Layer 4 of a small transformer language model trained on English Wikipedia (8 layers, counted from 0, width 128).
A neuron adds its activation times its output weights to the MLP's output. To switch it off is to set its activation to zero at one token and run the rest of the model.

Output weights of the MLP neurons that the questions are about. A number n stands for n times 0.0066.
n12: -46 -22 15 16 38 4 -48 3 8 -13 29 20 7 -16 -63 -10 -7 23 29 -49 -4 -2 31 12 -7 -23 34 9 -21 -10 -22 17 16 11 -39 -53 4 -12 -16 14 -22 -10 38 29 7 -15 19 1 -16 12 -14 -53 -28 6 33 7 17 17 -22 14 34 11 21 42 5 0 21 -14 -20 16 -9 -7 -3 -1 35 41 11 8 17 52 -9 24 23 -5 30 -34 -18 -2 15 -48 -15 9 -33 -11 -7 30 23 10 -48 5 -10 -10 -29 -9 6 -7 23 -12 31 -24 10 49 23 -18 -7 -18 -38 13 41 20 11 -36 -12 -10 -2 -9 -35 -18
n15: -18 -12 10 19 30 17 -20 0 46 14 -4 -17 -7 -55 8 -3 -6 17 -29 24 20 -12 -2 -27 -29 -1 -29 -6 14 3 23 9 -11 -39 -25 21 32 -27 -1 9 40 13 11 1 6 -1 -9 1 36 6 -3 9 12 -38 -24 0 -49 16 -4 6 -34 19 -40 26 -28 4 -8 -16 -49 -25 1 -9 -17 4 29 46 -11 -43 1 -24 21 7 -27 -4 -4 12 9 -25 5 36 7 9 18 30 -19 29 48 46 17 4 19 31 38 10 -20 19 8 -23 -45 -10 -44 3 -4 -48 3 46 7 12 -8 -35 -12 -30 13 -22 -15 36 33 38
n50: -5 -12 -18 -29 -28 46 -7 -31 1 12 14 25 -60 -3 8 -17 -12 11 -24 45 25 5 10 3 34 -36 -11 -18 -1 -32 -15 43 19 29 19 -10 24 10 37 13 -16 -52 14 29 10 -15 -13 11 10 -13 -40 10 -22 -45 29 15 17 11 8 -4 -34 -13 -2 1 27 -6 19 34 0 -49 -8 10 -20 -12 -53 -13 -29 -10 45 11 6 3 -38 -10 -19 8 -6 42 -32 30 -1 22 -8 27 17 13 -14 8 -1 -27 -14 11 47 17 6 -15 -38 -34 -1 -8 -63 -1 -8 35 5 -8 30 -6 -3 19 -38 20 0 41 2 33 4 15
n57: -18 19 9 20 7 18 -17 50 5 -5 -1 -31 23 -17 2 0 -42 44 -4 -14 25 -16 10 -29 12 -36 59 13 42 -22 -24 -45 4 -4 11 -2 39 14 12 -9 25 -8 19 -9 26 0 -14 -7 12 -1 5 -9 30 -18 7 -16 -19 17 -46 15 -1 -18 6 39 7 -65 12 24 1 22 20 -21 15 -4 -3 18 -44 20 -24 13 -20 -16 2 -8 31 43 21 22 -4 20 -2 -32 -36 -17 19 -17 10 6 -12 -15 -15 -25 0 -27 -58 22 5 21 -19 -25 53 -22 9 -21 13 16 20 20 -7 -36 -14 -19 3 0 -24 1 2 3
n78: -9 -17 -14 3 16 -10 -27 -3 -1 -11 25 28 -14 1 -29 14 -31 6 -28 4 17 -24 -43 2 -22 24 -2 7 4 -38 0 23 -23 -31 -9 15 5 45 26 -18 14 -26 -3 14 -46 22 -20 1 -13 -2 -3 23 2 -24 -9 -9 -19 -8 26 -20 -31 7 11 -46 -10 -4 11 -1 -11 19 -4 14 8 27 -12 -1 -24 -5 16 -5 22 -2 7 21 -19 -48 13 -13 -12 20 22 1 10 1 7 -4 19 50 42 13 21 3 24 20 -1 -5 -18 14 17 -11 -27 -6 -5 -5 43 14 -3 10 -3 30 7 -12 17 26 -2 -2 14 -9
n136: 15 2 5 -52 -2 5 11 11 12 -30 4 -12 27 -5 -18 9 -6 -23 -36 -7 -11 32 -11 11 4 -9 14 -36 -8 -1 -14 13 -30 3 36 8 35 6 -22 5 36 -6 0 3 14 -36 7 23 -11 -24 23 -1 35 14 -57 21 15 25 -3 49 2 6 -38 -3 33 -7 10 -42 -17 34 26 -1 20 12 5 6 -46 58 -28 28 16 -22 21 -62 -9 32 -32 14 -3 -10 -29 -13 -6 11 16 -52 28 -15 -27 3 -6 21 -12 38 20 -41 1 19 -15 -24 13 32 3 -21 6 21 -12 6 12 23 17 -94 43 -2 -7 18 -57 37
n144: -18 32 -46 3 -41 38 -4 -11 10 -16 38 -29 29 10 28 -21 17 22 9 -2 -40 8 4 19 -3 18 8 -12 -25 9 0 -3 -22 9 11 -3 1 40 50 -26 -1 5 13 -1 10 -8 -7 -41 -67 -12 16 -27 -3 16 -1 -5 0 -35 47 8 10 16 -27 21 13 -14 -36 -43 -1 -29 4 -5 13 3 25 -10 -15 23 12 -19 17 6 8 10 -4 9 14 31 -30 14 1 39 5 -1 29 -24 -37 -17 -26 22 -17 20 7 -7 -16 27 32 2 34 -1 34 7 17 -17 -36 -34 -23 10 -29 30 33 -6 15 8 -25 -7 -37 -19
n161: 28 -11 -8 31 41 20 -42 36 45 -10 21 25 9 29 21 40 -18 -16 -23 -27 -5 2 -34 28 -6 9 -11 -27 1 26 -25 -41 -8 33 34 -5 20 -33 7 37 -45 24 35 57 -28 37 -45 9 -1 -19 -15 15 -14 45 -5 21 -30 21 -15 26 -8 -22 -13 25 1 69 -23 5 -25 20 -2 -11 -37 -17 29 21 29 -32 13 -35 12 -30 -23 -4 -10 -8 12 20 -18 -17 -2 -62 -20 -3 -7 -25 -29 -17 8 27 9 -77 3 6 -43 30 -14 -17 -13 -21 -5 -32 -24 -26 -13 42 66 -19 36 -23 5 53 -17 -12 34 23 -8 11
n189: -37 8 -7 19 -4 50 -21 -20 -20 4 42 -5 0 29 4 41 23 -42 12 -24 3 2 9 13 -12 45 -38 6 13 -9 17 -15 29 -12 11 7 34 -12 -2 -1 3 -9 -19 -7 0 -31 26 22 3 -3 13 17 44 -36 3 2 36 -18 -6 -17 -6 8 -21 -18 -1 20 -20 -10 -17 -7 58 4 57 25 23 -10 -30 23 8 -45 31 -12 -29 2 17 -27 9 -30 11 -3 -63 -24 15 -9 14 -22 0 -38 -15 -5 -8 12 16 -31 -19 27 -1 14 32 18 -8 -29 20 -4 -4 -10 12 -47 -8 13 18 -9 3 8 -18 -11 -28 9
n199: -20 38 0 -15 38 9 27 -66 -13 36 -1 5 21 -34 21 49 32 2 3 15 -31 -22 -11 -19 22 21 -63 4 -5 12 36 -14 52 11 -18 26 15 -10 -41 -10 -31 -53 -39 -11 28 -19 11 -1 -18 -1 -20 0 48 -33 -1 -23 -18 -12 11 -4 23 -15 -11 29 20 -7 -50 23 -18 -4 -5 35 3 -21 -7 -1 -27 -13 -5 23 13 21 5 27 32 12 14 7 -20 17 37 10 30 -40 28 16 -3 -9 -2 1 -4 -17 -37 -9 9 -56 21 -19 -37 -12 37 -31 49 -16 14 -38 45 35 7 23 -10 21 -44 -12 -10 27 0 -26
n213: 39 4 -15 -5 20 31 -18 12 -19 -3 5 -35 1 -52 31 -1 5 -12 -7 3 -2 27 -39 9 29 -14 -23 -35 3 40 -35 13 16 50 -3 2 1 -43 -7 36 33 -11 -59 36 -7 2 -17 11 22 20 -8 -9 21 1 3 -11 -24 39 10 -69 -3 17 -19 34 16 -8 -11 -23 -43 -11 -6 20 6 -24 36 27 -14 -15 -12 4 26 2 4 -20 6 18 26 -20 4 -15 30 -12 11 20 -3 47 2 -11 -23 14 0 -2 68 -17 -11 -18 -27 8 -33 17 -11 11 37 -48 20 -27 -41 26 17 5 3 -3 -37 9 -47 5 0 28
n230: 32 -5 29 -40 8 8 -8 -14 -20 16 -21 24 -6 -17 4 14 30 -57 -4 14 -15 0 -1 -2 -7 -24 -6 -20 -54 -1 2 -19 3 27 -52 3 -32 6 -6 -12 10 -57 0 15 40 22 71 -23 -5 -7 -6 9 -7 27 19 0 -35 -1 37 6 32 -2 12 41 32 -7 16 9 30 2 3 -1 17 9 -16 -27 -24 6 -4 1 -27 18 -14 -23 1 -8 -4 -11 -27 -34 -35 11 -7 -12 -42 42 14 22 -21 -20 -1 -2 10 30 12 79 9 0 16 -12 20 32 -3 24 10 -23 4 -17 -45 31 -12 17 3 -20 -12 34 -3 -19
n266: -46 6 32 -43 -2 -3 16 29 -21 -23 38 -8 13 -32 -6 -11 -4 2 19 -14 28 -42 -24 46 -10 -6 -18 17 29 4 11 -22 -17 7 -1 12 42 24 -16 9 25 -3 -19 -16 29 -1 -44 -6 29 28 -4 -22 3 9 13 17 33 -35 28 -13 -5 3 -9 0 15 1 2 -1 10 17 -3 -2 31 7 -15 -25 18 23 -5 -8 -30 24 -3 -5 -40 -15 42 5 5 -45 -3 -37 -37 -15 30 -17 -4 -7 9 -5 1 18 19 -26 27 -13 -32 20 -32 18 -6 15 3 -22 18 -21 -14 -17 -19 42 21 -1 11 14 -2 -22 16 14
n268: 1 -34 16 27 -9 15 -9 -2 27 -12 -24 19 19 -29 3 32 3 17 -1 29 -14 4 26 -17 8 22 -35 -18 -16 8 36 -14 10 19 3 -13 -50 -11 -1 11 3 -1 -10 -1 -6 6 23 -16 36 14 7 17 8 -13 -7 5 9 -12 29 -28 29 -10 -32 -7 16 20 -3 -5 -14 0 17 -18 -30 -2 6 18 14 -16 -19 -32 29 16 15 30 -8 -3 -10 1 5 -24 -15 2 -2 -5 27 0 -25 -26 15 20 -5 20 -17 -21 10 26 -23 -27 6 3 32 -27 13 23 13 -27 -27 6 -16 -18 7 -11 8 -6 -34 -20 34 -32
n272: 1 -2 4 -41 -10 15 -9 -16 -3 -27 -31 -17 19 7 -25 -15 61 38 -5 -5 -16 -22 10 2 -10 -11 -9 11 -26 25 -6 -46 34 -18 -28 11 -15 33 33 1 48 -11 13 -35 3 22 -1 -23 24 -3 1 4 -1 -1 3 4 3 30 -7 37 -6 -5 34 -26 -6 25 -28 0 -47 -1 3 -28 3 14 -17 29 19 -10 -58 61 8 -52 48 37 29 -5 -8 0 0 12 32 -19 16 4 -6 -20 12 47 -25 -29 6 11 -31 2 -1 4 7 -23 1 -7 29 -15 8 5 -25 0 -40 -42 3 -25 16 6 17 5 -18 65 -20 23
n312: 17 26 -23 -4 -3 -4 39 -18 15 29 6 -2 -11 -3 3 -4 15 3 2 26 -19 0 29 -8 -17 50 3 43 19 20 -2 -3 -11 0 32 -12 1 11 0 10 -3 1 18 12 14 0 29 2 16 -30 -23 4 -1 2 33 -9 -17 -3 -40 17 -8 -18 -24 16 17 31 -10 18 17 9 8 3 -58 -29 20 7 -26 3 -38 -6 39 -22 17 -1 21 -32 -35 -2 -38 -2 -14 -13 -21 -1 23 9 -27 6 -15 10 -2 -3 -19 29 15 4 4 13 21 16 13 -35 2 42 -18 -18 21 -20 -30 -58 -5 -37 -31 -46 -12 5 -5 41

Each question names a token from some text and the token that comes next. It shows the activations a of the neurons there, in the order above. A number n stands for n times 0.12.

Then comes g, the gradient of the next token's log-probability with respect to the MLP's output, scaled to length 1. A neuron's effect is roughly proportional to its activation times (output weights . g). A number n stands for n times 0.0036.

" before", then " B"
a: 0 20 16 0 0 0 0 0 0 0 0 0 0 6 0 0
g: 1 10 -8 -11 31 21 -4 17 13 13 14 6 -62 -22 0 -12 -24 34 -1 74 24 21 8 1 -25 -50 -29 -10 -25 -24 -1 -5 11 30 -18 1 -9 -8 -16 17 31 15 27 2 25 35 73 -17 -13 17 -52 -29 -17 20 6 -45 -2 49 10 -27 11 29 16 30 -12 -33 -3 15 9 -47 -31 29 -20 -27 -2 30 -8 -12 -19 -10 20 -21 -19 32 22 41 11 1 -3 4 -22 -22 17 -34 9 2 6 -5 -39 -19 22 -6 -31 -17 27 42 31 9 -32 -19 -10 -8 -16 -21 4 -23 -29 16 44 4 -7 37 -23 14 -41 -10 17 8
Switching off which neuron hurts the next token most? n15

" on", then " him"
a: 0 7 17 0 8 0 0 0 0 0 0 0 0 0 0 0
g: 0 -16 4 -62 8 -16 -30 -32 -10 6 14 17 -57 -1 21 -32 -7 -10 0 39 -10 1 8 14 1 11 44 12 -19 -27 -33 30 37 36 15 43 39 11 -12 -6 11 -10 14 -8 14 -1 16 -8 18 22 -22 -3 -13 -11 58 20 -2 51 8 -10 -6 4 5 -5 9 -4 5 16 4 -79 -49 13 41 -17 18 -3 -10 10 44 -30 -21 2 7 -17 2 17 -49 26 -17 9 -7 -2 -17 -22 -8 5 -29 14 27 18 10 0 6 47 -20 2 13 -21 -56 -16 -13 24 -34 -16 -30 13 -8 -34 5 39 54 24 6 -30 9 -26 -43 19
Switching off which neuron hurts the next token most? n50

"g", then "ol"
a: 2 0 2 0 0 0 0 0 0 0 0 2 -16 0 13 0
g: -29 -23 13 -12 17 -36 -42 12 13 12 9 -3 3 49 17 -7 59 3 -17 -28 -8 -30 -4 -30 48 15 41 -7 -42 -16 38 -6 -1 -21 34 -13 -3 -27 30 15 -38 -50 3 -37 -31 -56 -5 12 -12 -21 13 7 16 65 4 2 -49 6 -44 16 29 27 25 -12 -13 10 28 -8 -2 -5 10 10 4 30 28 -33 13 21 -29 -22 16 -20 -24 -37 53 -9 -29 -13 2 -20 -2 14 47 -22 -9 27 7 3 20 22 35 -34 25 41 -35 25 11 -23 14 13 -8 -21 19 -25 -4 -7 19 -6 -7 -21 6 -8 -12 27 15 20 -2 -14
Switching off which neuron hurts the next token most? n266

"ember", then " "
a: 0 -1 0 0 -1 0 0 -33 9 0 0 0 0 -2 0 0
g: -14 53 30 21 -9 -33 43 -43 21 -1 -37 -6 8 17 -4 -22 -32 41 -4 26 14 45 -5 -25 -11 -18 10 -16 -21 -4 15 -8 27 -17 36 -16 -15 22 9 13 26 -7 -8 -8 20 -4 -23 31 15 -31 41 8 4 -9 -35 -13 -28 -16 -27 -19 -5 -23 3 6 1 17 -11 -24 16 16 60 16 27 -14 -33 7 14 -5 -23 16 73 12 -44 -15 17 1 45 -24 14 -12 -21 27 18 30 -7 -6 50 -12 -20 -18 10 13 -51 9 43 7 -14 1 4 -38 -20 -24 16 19 -66 -22 33 0 -3 -43 -6 -29 -34 12 16 7 3 -18
Switching off which neuron hurts the next token most? n161

"our", then "se"
a: 0 0 -1 25 0 0 0 0 0 1 8 0 -16 0 2 0
g: -10 -2 5 9 -43 13 2 -15 20 5 -19 -2 24 20 -11 4 -29 18 9 -36 12 37 12 7 -24 -20 14 -13 -18 35 -53 -13 26 -10 -7 -39 0 0 -17 -5 -32 20 0 29 -5 -16 -47 -45 21 -29 59 9 -14 22 25 3 18 4 56 -19 25 -7 42 -18 41 22 58 -7 -12 -35 23 -4 -2 37 -5 18 16 25 -25 12 -69 -17 11 -13 -16 -38 -32 -10 15 -28 10 -18 5 -11 20 32 23 6 1 -19 -6 -27 5 17 22 10 4 -18 4 -10 -23 -15 46 -46 4 -5 49 4 -26 -40 14 -11 9 21 -25 6 -23 57
Switching off which neuron hurts the next token most? n57

"igned", then " as"
a: 0 14 0 0 0 0 1 0 -19 0 92 0 1 6 0 6
g: 35 -1 -30 48 -20 16 -29 -17 -10 -10 -58 -36 51 9 1 -30 -3 -7 -8 18 10 -17 -13 11 -16 -9 3 16 -38 -1 38 13 -43 20 46 -52 -38 15 24 -20 -29 -11 23 1 22 18 -31 -17 16 0 11 1 -4 -4 2 -5 -13 -26 -22 16 -25 -12 9 51 -5 40 29 40 -7 24 -2 23 -22 14 -11 21 -8 32 -13 -22 -40 9 -21 1 -2 10 58 16 3 2 44 -8 -1 -26 14 20 -1 -19 42 16 11 -18 -25 -1 8 40 -27 -40 27 -57 -18 -32 -9 29 -7 18 12 -24 -2 -41 -2 -23 -5 -13 5 41 51 17
Switching off which neuron hurts the next token most? n189

" won", then " the"
a: 0 0 0 0 0 -11 0 0 0 0 1 0 0 0 0 0
g: -20 -18 62 10 15 -11 -27 53 5 -21 -39 -3 1 -20 6 -4 38 1 -15 -9 11 2 -47 -27 14 37 -6 -17 -21 -38 15 -6 16 -18 43 -23 2 -2 -10 21 -20 9 -5 -12 3 -32 16 47 -3 23 -2 17 -34 10 -32 -19 -31 18 19 16 -21 11 -2 20 -31 32 -12 12 -18 -2 5 5 -47 2 34 -30 1 -12 -8 17 48 4 -22 6 -13 26 24 -27 20 23 -24 39 9 -45 -16 27 -13 23 19 -13 -14 18 1 -35 22 79 19 52 -25 26 10 -43 -39 -7 -7 -5 -7 20 13 -27 -38 -4 -56 17 10 21 15 -4
Switching off which neuron hurts the next token most? n136

"al", then " for"
a: 0 0 0 6 22 0 0 0 0 0 0 0 0 0 0 0
g: -39 25 -11 14 4 7 -52 -24 12 -5 12 -8 1 46 -6 14 -4 3 -40 8 -10 52 -59 28 -4 10 -50 13 -47 -24 -33 41 -34 48 -16 11 -13 -14 -7 -38 23 -28 16 10 -15 8 -8 6 7 -11 -5 -26 34 21 -3 -5 36 -9 -15 -14 -5 6 0 -11 33 11 34 76 -24 2 4 29 4 -7 3 30 -38 -8 -19 -25 -7 -9 4 16 27 -3 -10 18 -33 25 21 35 32 -14 -33 -12 -18 3 -9 20 10 -29 3 36 -29 -38 5 -9 -18 28 10 -42 -37 -24 21 45 41 2 -2 -35 27 -2 47 2 -13 10 3 3
Switching off which neuron hurts the next token most? n78

" Man", then "ager"
a: 0 -2 0 0 0 0 28 0 0 0 0 0 0 0 0 0
g: -32 -44 -7 7 23 -44 -7 -36 34 -6 -29 38 32 -30 4 -8 10 1 21 12 -20 16 9 18 21 15 21 3 -13 -6 29 6 -30 -22 -4 12 20 10 8 -30 7 -35 75 -16 -6 -3 -28 -52 -50 11 20 36 4 14 6 21 22 -33 -9 -1 10 -3 15 -1 -44 45 4 -23 -10 -29 1 39 -39 2 -20 -8 -29 -17 -20 -10 25 0 39 6 -42 54 55 20 -22 37 -2 8 -25 37 -35 -30 32 0 14 -37 -9 21 -12 3 34 20 -30 12 20 22 -13 40 -10 6 -25 15 27 -33 -14 3 -23 -22 -13 -18 -5 7 5 10
Switching off which neuron hurts the next token most? n144

" express", then "ed"
a: 0 0 0 0 0 0 0 0 1 0 23 0 0 0 -8 0
g: 8 46 -16 42 13 -4 -5 -42 6 21 -17 -56 56 -32 7 8 -5 1 18 52 -12 8 41 17 -3 -9 -5 -7 -45 -16 26 -29 14 9 -13 14 4 4 17 4 41 24 -39 -12 -7 -57 2 -16 -23 -38 9 -5 10 -8 -50 -25 12 5 27 29 2 43 24 31 -21 3 -43 12 -20 9 68 -30 -42 23 -31 69 23 -19 -7 15 25 16 9 -4 -25 -26 -24 5 11 12 13 -5 7 -4 -10 10 14 0 3 -19 -30 -4 28 6 12 -56 -52 4 12 16 -4 1 21 5 17 -12 -6 20 -36 -23 -13 -15 -22 -5 -8 -2 23 10
Switching off which neuron hurts the next token most? n213

"ang", then "erous"
a: 0 0 32 0 0 0 0 0 -10 13 0 0 0 0 0 0
g: -26 58 -1 -39 -16 -12 8 -44 38 -22 -19 -7 -4 -23 -22 10 -19 -8 -18 20 9 25 5 21 -27 17 27 34 -33 -50 9 -37 28 0 11 29 6 43 -1 -20 -39 -47 -12 2 -7 -62 6 -11 21 7 37 -4 69 -28 8 -45 16 28 8 14 28 6 -19 -32 12 53 21 -24 7 -15 41 -8 28 -26 -27 -4 1 21 -29 7 24 -13 -11 -20 -9 -9 34 -36 -24 23 9 26 1 -34 9 17 5 -2 -4 23 8 -54 -14 25 29 19 -8 10 37 9 18 -33 -9 42 -16 -33 15 -14 1 14 -3 -8 5 -7 9 23 -22 -4
Switching off which neuron hurts the next token most? n199

" father", then " is"
a: 0 -15 0 0 0 0 0 0 -3 0 0 0 0 7 0 6
g: -15 -57 8 14 -40 -18 -11 43 -6 9 62 1 4 -25 8 -8 -22 -21 -12 4 -6 3 13 7 22 65 8 -3 -18 5 -30 9 -20 13 2 -5 8 19 10 -4 -2 0 2 21 9 -49 -3 7 13 26 25 -44 -39 -53 11 10 21 -3 16 -8 -13 -17 -9 -6 43 -16 42 -13 -16 -6 26 -29 42 -37 -9 -43 31 -2 23 -20 -51 49 26 -9 4 0 3 -2 23 47 -6 18 -24 12 6 -14 -19 18 37 -16 -57 -2 30 3 -7 -6 -17 25 1 -2 1 -21 19 -36 9 18 -16 -45 -31 -23 8 38 -10 -18 3 54 52 -16
Which neuron, switched off, raises the next token's probability most? n312

" w", then "arn"
a: 0 0 -2 67 0 0 0 0 0 0 3 3 0 0 26 0
g: -3 -3 78 -5 13 -32 23 12 46 -4 -26 49 20 33 15 14 25 14 19 -11 -25 -16 -6 -6 -14 10 18 -17 -11 26 7 -16 -7 2 -27 5 -3 -4 9 11 29 -6 1 70 -14 8 41 -6 -28 13 -23 -55 -2 -12 -18 -15 -57 19 7 -8 -18 10 -23 22 -49 11 8 -16 15 -26 31 31 30 -29 4 26 38 -4 -8 43 -4 -8 -48 10 -30 0 -37 -12 9 -14 -2 -8 30 23 -35 6 -11 -4 -2 -10 32 17 4 4 -39 -11 19 -31 -9 9 35 13 -62 -19 -41 -26 46 -26 8 -35 -3 18 26 -12 23 -2 -16 -25
Switching off which neuron hurts the next token most? n272

"17", then "–"
a: 0 0 0 0 0 0 0 0 0 0 0 -12 -5 -16 0 0
g: 5 24 -6 -12 14 36 -33 23 10 37 36 15 -28 -12 -1 12 5 -13 65 -1 16 -4 -36 -14 -22 -3 -10 63 -6 15 5 4 -10 -45 1 31 -38 41 14 -46 6 -23 -16 -20 33 -29 12 -67 5 23 22 10 29 10 21 -5 -15 -15 18 29 31 28 13 7 -12 -6 46 18 30 -28 28 8 -17 14 29 -12 -3 41 14 -64 -12 -17 -3 28 12 26 -23 -19 24 12 19 -16 -9 -24 -23 -21 15 12 -21 0 -50 3 -20 -25 -21 -3 9 25 28 4 -13 -27 -1 -29 16 -4 -29 -39 25 23 -35 -23 -35 -13 -24 16 -30 -20
Switching off which neuron hurts the next token most? n268

" as", then " Ott"
a: 0 -4 0 0 3 -3 0 0 0 0 0 0 0 0 0 0
g: 6 -3 -34 -1 12 -20 19 10 -19 1 3 -17 -27 -35 -26 -6 -60 4 24 0 13 10 6 -28 -37 -30 10 4 28 -17 -28 -10 37 37 -46 16 5 -6 -43 -37 25 4 -32 37 -16 34 43 -14 -13 39 -8 24 22 -1 13 -14 11 -16 10 23 -33 -6 -5 -9 35 -14 0 36 -4 7 32 -36 8 19 12 37 47 -16 2 -31 27 -17 7 4 -21 23 23 -34 16 23 14 -44 -11 13 -1 16 24 6 -14 9 -21 -38 9 -10 21 6 3 38 -8 39 -36 83 -47 -61 12 -5 2 25 26 -6 1 -5 -28 16 5 -26 -3 -22
Which neuron, switched off, raises the next token's probability most? n15

"os", then "al"
a: 0 0 0 0 16 0 0 0 -22 0 0 0 0 0 0 67
g: 14 6 51 20 5 10 1 12 41 3 13 -23 48 22 -7 11 26 -34 -21 8 32 -10 0 -25 -35 -8 8 38 16 -23 14 11 -51 -7 19 8 -37 -14 17 -44 79 -17 -20 0 -19 19 8 -6 -10 43 11 -4 -19 -34 -23 9 14 -7 -21 12 -20 -7 -4 -15 -22 20 -35 -6 -8 44 40 26 -29 -24 -43 -22 16 6 -7 -28 -38 -8 0 8 37 17 -20 18 -8 11 -52 -39 -39 7 50 29 3 34 -37 -50 18 15 30 19 44 -8 2 -26 32 22 -1 8 -8 18 12 -19 -29 7 -37 5 -4 -6 -23 7 -15 0 -3 1
Switching off which neuron hurts the next token most? n312

" they", then " f"
a: 0 0 0 0 0 0 0 0 0 0 0 1 0 0 13 0
g: -6 10 36 -8 35 -4 17 -9 -19 -51 -25 -6 -31 -26 -25 -13 36 27 -15 12 15 -25 -10 -27 52 -35 -37 -18 -43 36 15 -9 29 -61 23 -25 -35 -4 3 -15 8 15 -34 -1 39 -13 7 20 -3 -4 -21 41 25 -20 21 21 -9 24 -23 40 9 -23 18 10 -20 -9 -25 47 23 23 -29 -27 -5 -1 5 -7 15 -2 -11 21 56 -16 7 -2 -8 5 -35 -3 45 13 25 5 28 -21 -33 -46 12 16 -4 -3 -7 27 2 -31 72 -5 -33 -27 49 17 -13 -14 18 18 14 18 18 -18 -24 16 -17 -19 18 1 -30 9 -13 5
Switching off which neuron hurts the next token most? n272

"d", then " C"
a: 0 0 7 0 -1 0 0 0 0 0 -12 0 0 0 0 0
g: -20 -45 -22 7 15 10 15 27 11 -5 17 24 -10 -45 -42 -1 -42 38 -7 2 12 -11 -21 13 5 -14 -33 -52 -35 -68 2 18 14 28 -19 8 2 14 6 -4 -8 -5 -2 26 -33 4 -20 29 25 -4 -11 -13 -41 7 -42 -39 19 42 30 -5 -5 22 -36 -25 21 -9 -5 18 37 19 -33 20 32 -4 -23 30 -2 3 47 10 19 6 8 8 29 11 35 -42 38 -4 -7 -5 28 13 21 -25 -30 11 12 7 -28 -34 9 -1 -7 -19 -3 -29 0 4 -38 -5 2 -15 53 3 -28 33 27 42 13 -25 48 42 -39 -22 0 12
Switching off which neuron hurts the next token most? n50

"ett", then "es"
a: 0 0 0 -1 0 0 0 0 0 0 0 0 0 -17 0 0
g: -28 -8 0 -32 5 -1 -3 3 -13 30 22 11 0 -29 2 -22 -36 35 20 -20 -13 -31 12 15 -34 0 -28 -14 -6 -23 -44 23 -25 2 -43 19 -32 48 24 -34 6 9 8 5 24 -4 -3 18 -11 -48 -17 -17 -14 50 46 -12 -33 21 26 7 3 -41 -14 -4 49 7 20 25 11 19 27 -12 28 -1 -28 2 21 -35 4 7 38 34 -14 1 -1 -54 -14 23 -2 -7 23 -1 -40 -26 21 23 17 6 33 0 22 -33 24 50 -10 15 -20 21 2 0 -37 -50 17 -24 4 -10 -13 39 -12 6 -53 -6 66 23 -19 2 15 17
Switching off which neuron hurts the next token most? n268

" player", then " ("
a: 0 -3 0 0 0 0 14 0 0 0 11 0 0 0 0 0
g: 9 3 -18 10 -11 -6 29 -18 -38 7 28 12 -37 -9 1 -11 5 8 25 10 -55 6 4 7 34 -6 -15 51 -37 43 15 -46 -12 27 -25 -3 7 -9 23 7 -21 15 -3 -3 -14 -20 57 -15 -46 -14 17 -47 8 33 -46 -1 23 34 19 3 7 2 -18 1 54 10 30 -21 -13 -34 23 12 -34 -45 11 11 21 -21 -9 -46 -36 -11 23 33 -23 -1 29 7 28 -4 10 -17 1 -8 43 -23 14 26 -1 -27 -19 -15 -3 8 12 4 19 -21 29 10 -2 -36 32 36 1 -45 33 18 -46 0 60 -3 10 -2 -22 -14 -6 -38
Switching off which neuron hurts the next token most? n144

"aid", then " before"
a: 0 0 19 0 0 0 0 0 -6 0 1 0 0 0 4 0
g: 1 7 -61 -17 -38 -4 9 11 -17 2 -12 -4 13 1 28 47 -13 -15 22 41 29 37 -24 22 -51 28 -23 20 43 7 -12 -25 6 -16 -29 17 -21 8 -6 12 0 -6 -47 3 -26 35 -25 2 -1 18 4 3 -16 -26 -14 8 38 -17 15 -8 21 45 -35 -33 38 -3 6 -1 -12 -10 18 28 18 -25 -8 -6 -27 31 14 -2 41 -21 36 -26 -50 -7 -4 -5 8 9 0 16 33 10 5 36 -16 22 -17 57 17 -29 -20 5 -14 -10 11 -6 -38 -27 -20 15 24 -15 23 -20 -37 1 -2 62 -20 -23 68 -37 8 -28 -24 -10
Which neuron, switched off, raises the next token's probability most? n50

" signed", then " with"
a: 0 -6 0 0 0 0 0 0 0 0 9 -1 0 29 0 0
g: -38 20 29 1 13 14 2 -22 -38 8 -14 -39 10 -33 -40 49 -28 -32 1 32 8 -25 1 9 -13 11 6 21 0 31 60 8 -12 16 -3 38 19 -12 14 -67 29 -20 -33 -17 -11 4 -26 -15 -14 -5 24 38 19 18 -45 -20 41 -7 25 38 32 -14 25 -38 26 20 -9 19 -20 8 1 -10 -5 17 47 15 -5 -1 -15 1 -34 8 5 -2 -10 -12 28 5 -13 -6 36 -50 -11 10 26 -3 -30 -61 0 20 27 -8 -27 -8 -35 -53 13 -9 -24 -10 -8 14 42 -15 18 18 -20 -23 -24 34 11 -28 41 20 10 8 18 -10
Switching off which neuron hurts the next token most? n268

"ated", then " by"
a: 0 0 0 5 0 0 0 0 1 0 9 0 2 4 0 0
g: 13 -36 -26 -21 -14 -2 11 -2 26 3 3 43 -44 -37 63 -26 0 3 15 36 2 34 37 -12 4 21 25 -28 46 26 -4 27 -12 7 -8 -22 -6 -2 -22 5 -17 29 62 -39 11 9 -13 -12 8 8 -24 -19 9 7 2 -38 10 14 -24 -20 -23 3 21 -39 35 18 -42 2 16 -20 31 -9 -3 11 -57 -20 -19 5 -5 -41 14 36 -4 15 -1 -26 -4 39 5 -1 17 30 -50 31 -29 -29 -29 23 5 48 37 22 -16 -9 6 -27 22 -28 11 -14 -8 23 -15 1 -20 -23 30 -17 -19 -6 33 28 -17 24 -13 -50 -23 27
Which neuron, switched off, raises the next token's probability most? n213

" and", then " a"
a: 0 4 0 0 0 0 0 0 0 0 0 0 0 0 -4 -7
g: -17 7 0 0 -9 -3 -29 -25 30 3 -38 -3 -6 33 40 14 60 8 -7 -29 26 -2 10 9 0 44 -15 -3 -5 19 -7 -17 2 -33 -3 -31 -11 10 -5 25 -4 -10 29 -38 -20 -3 13 -9 3 2 3 -42 -21 27 23 14 -40 11 2 -11 -18 23 9 67 4 6 13 1 -5 7 29 28 -9 -35 17 -26 -59 -16 7 5 22 56 -15 3 -2 42 -10 -45 -16 -43 -18 44 24 -11 -32 53 -7 8 1 13 -9 -9 -23 1 8 -26 22 18 24 -24 -9 -59 40 17 -21 5 -15 -40 -58 17 -5 41 -30 10 21 39 -7 -13
Which neuron, switched off, raises the next token's probability most? n312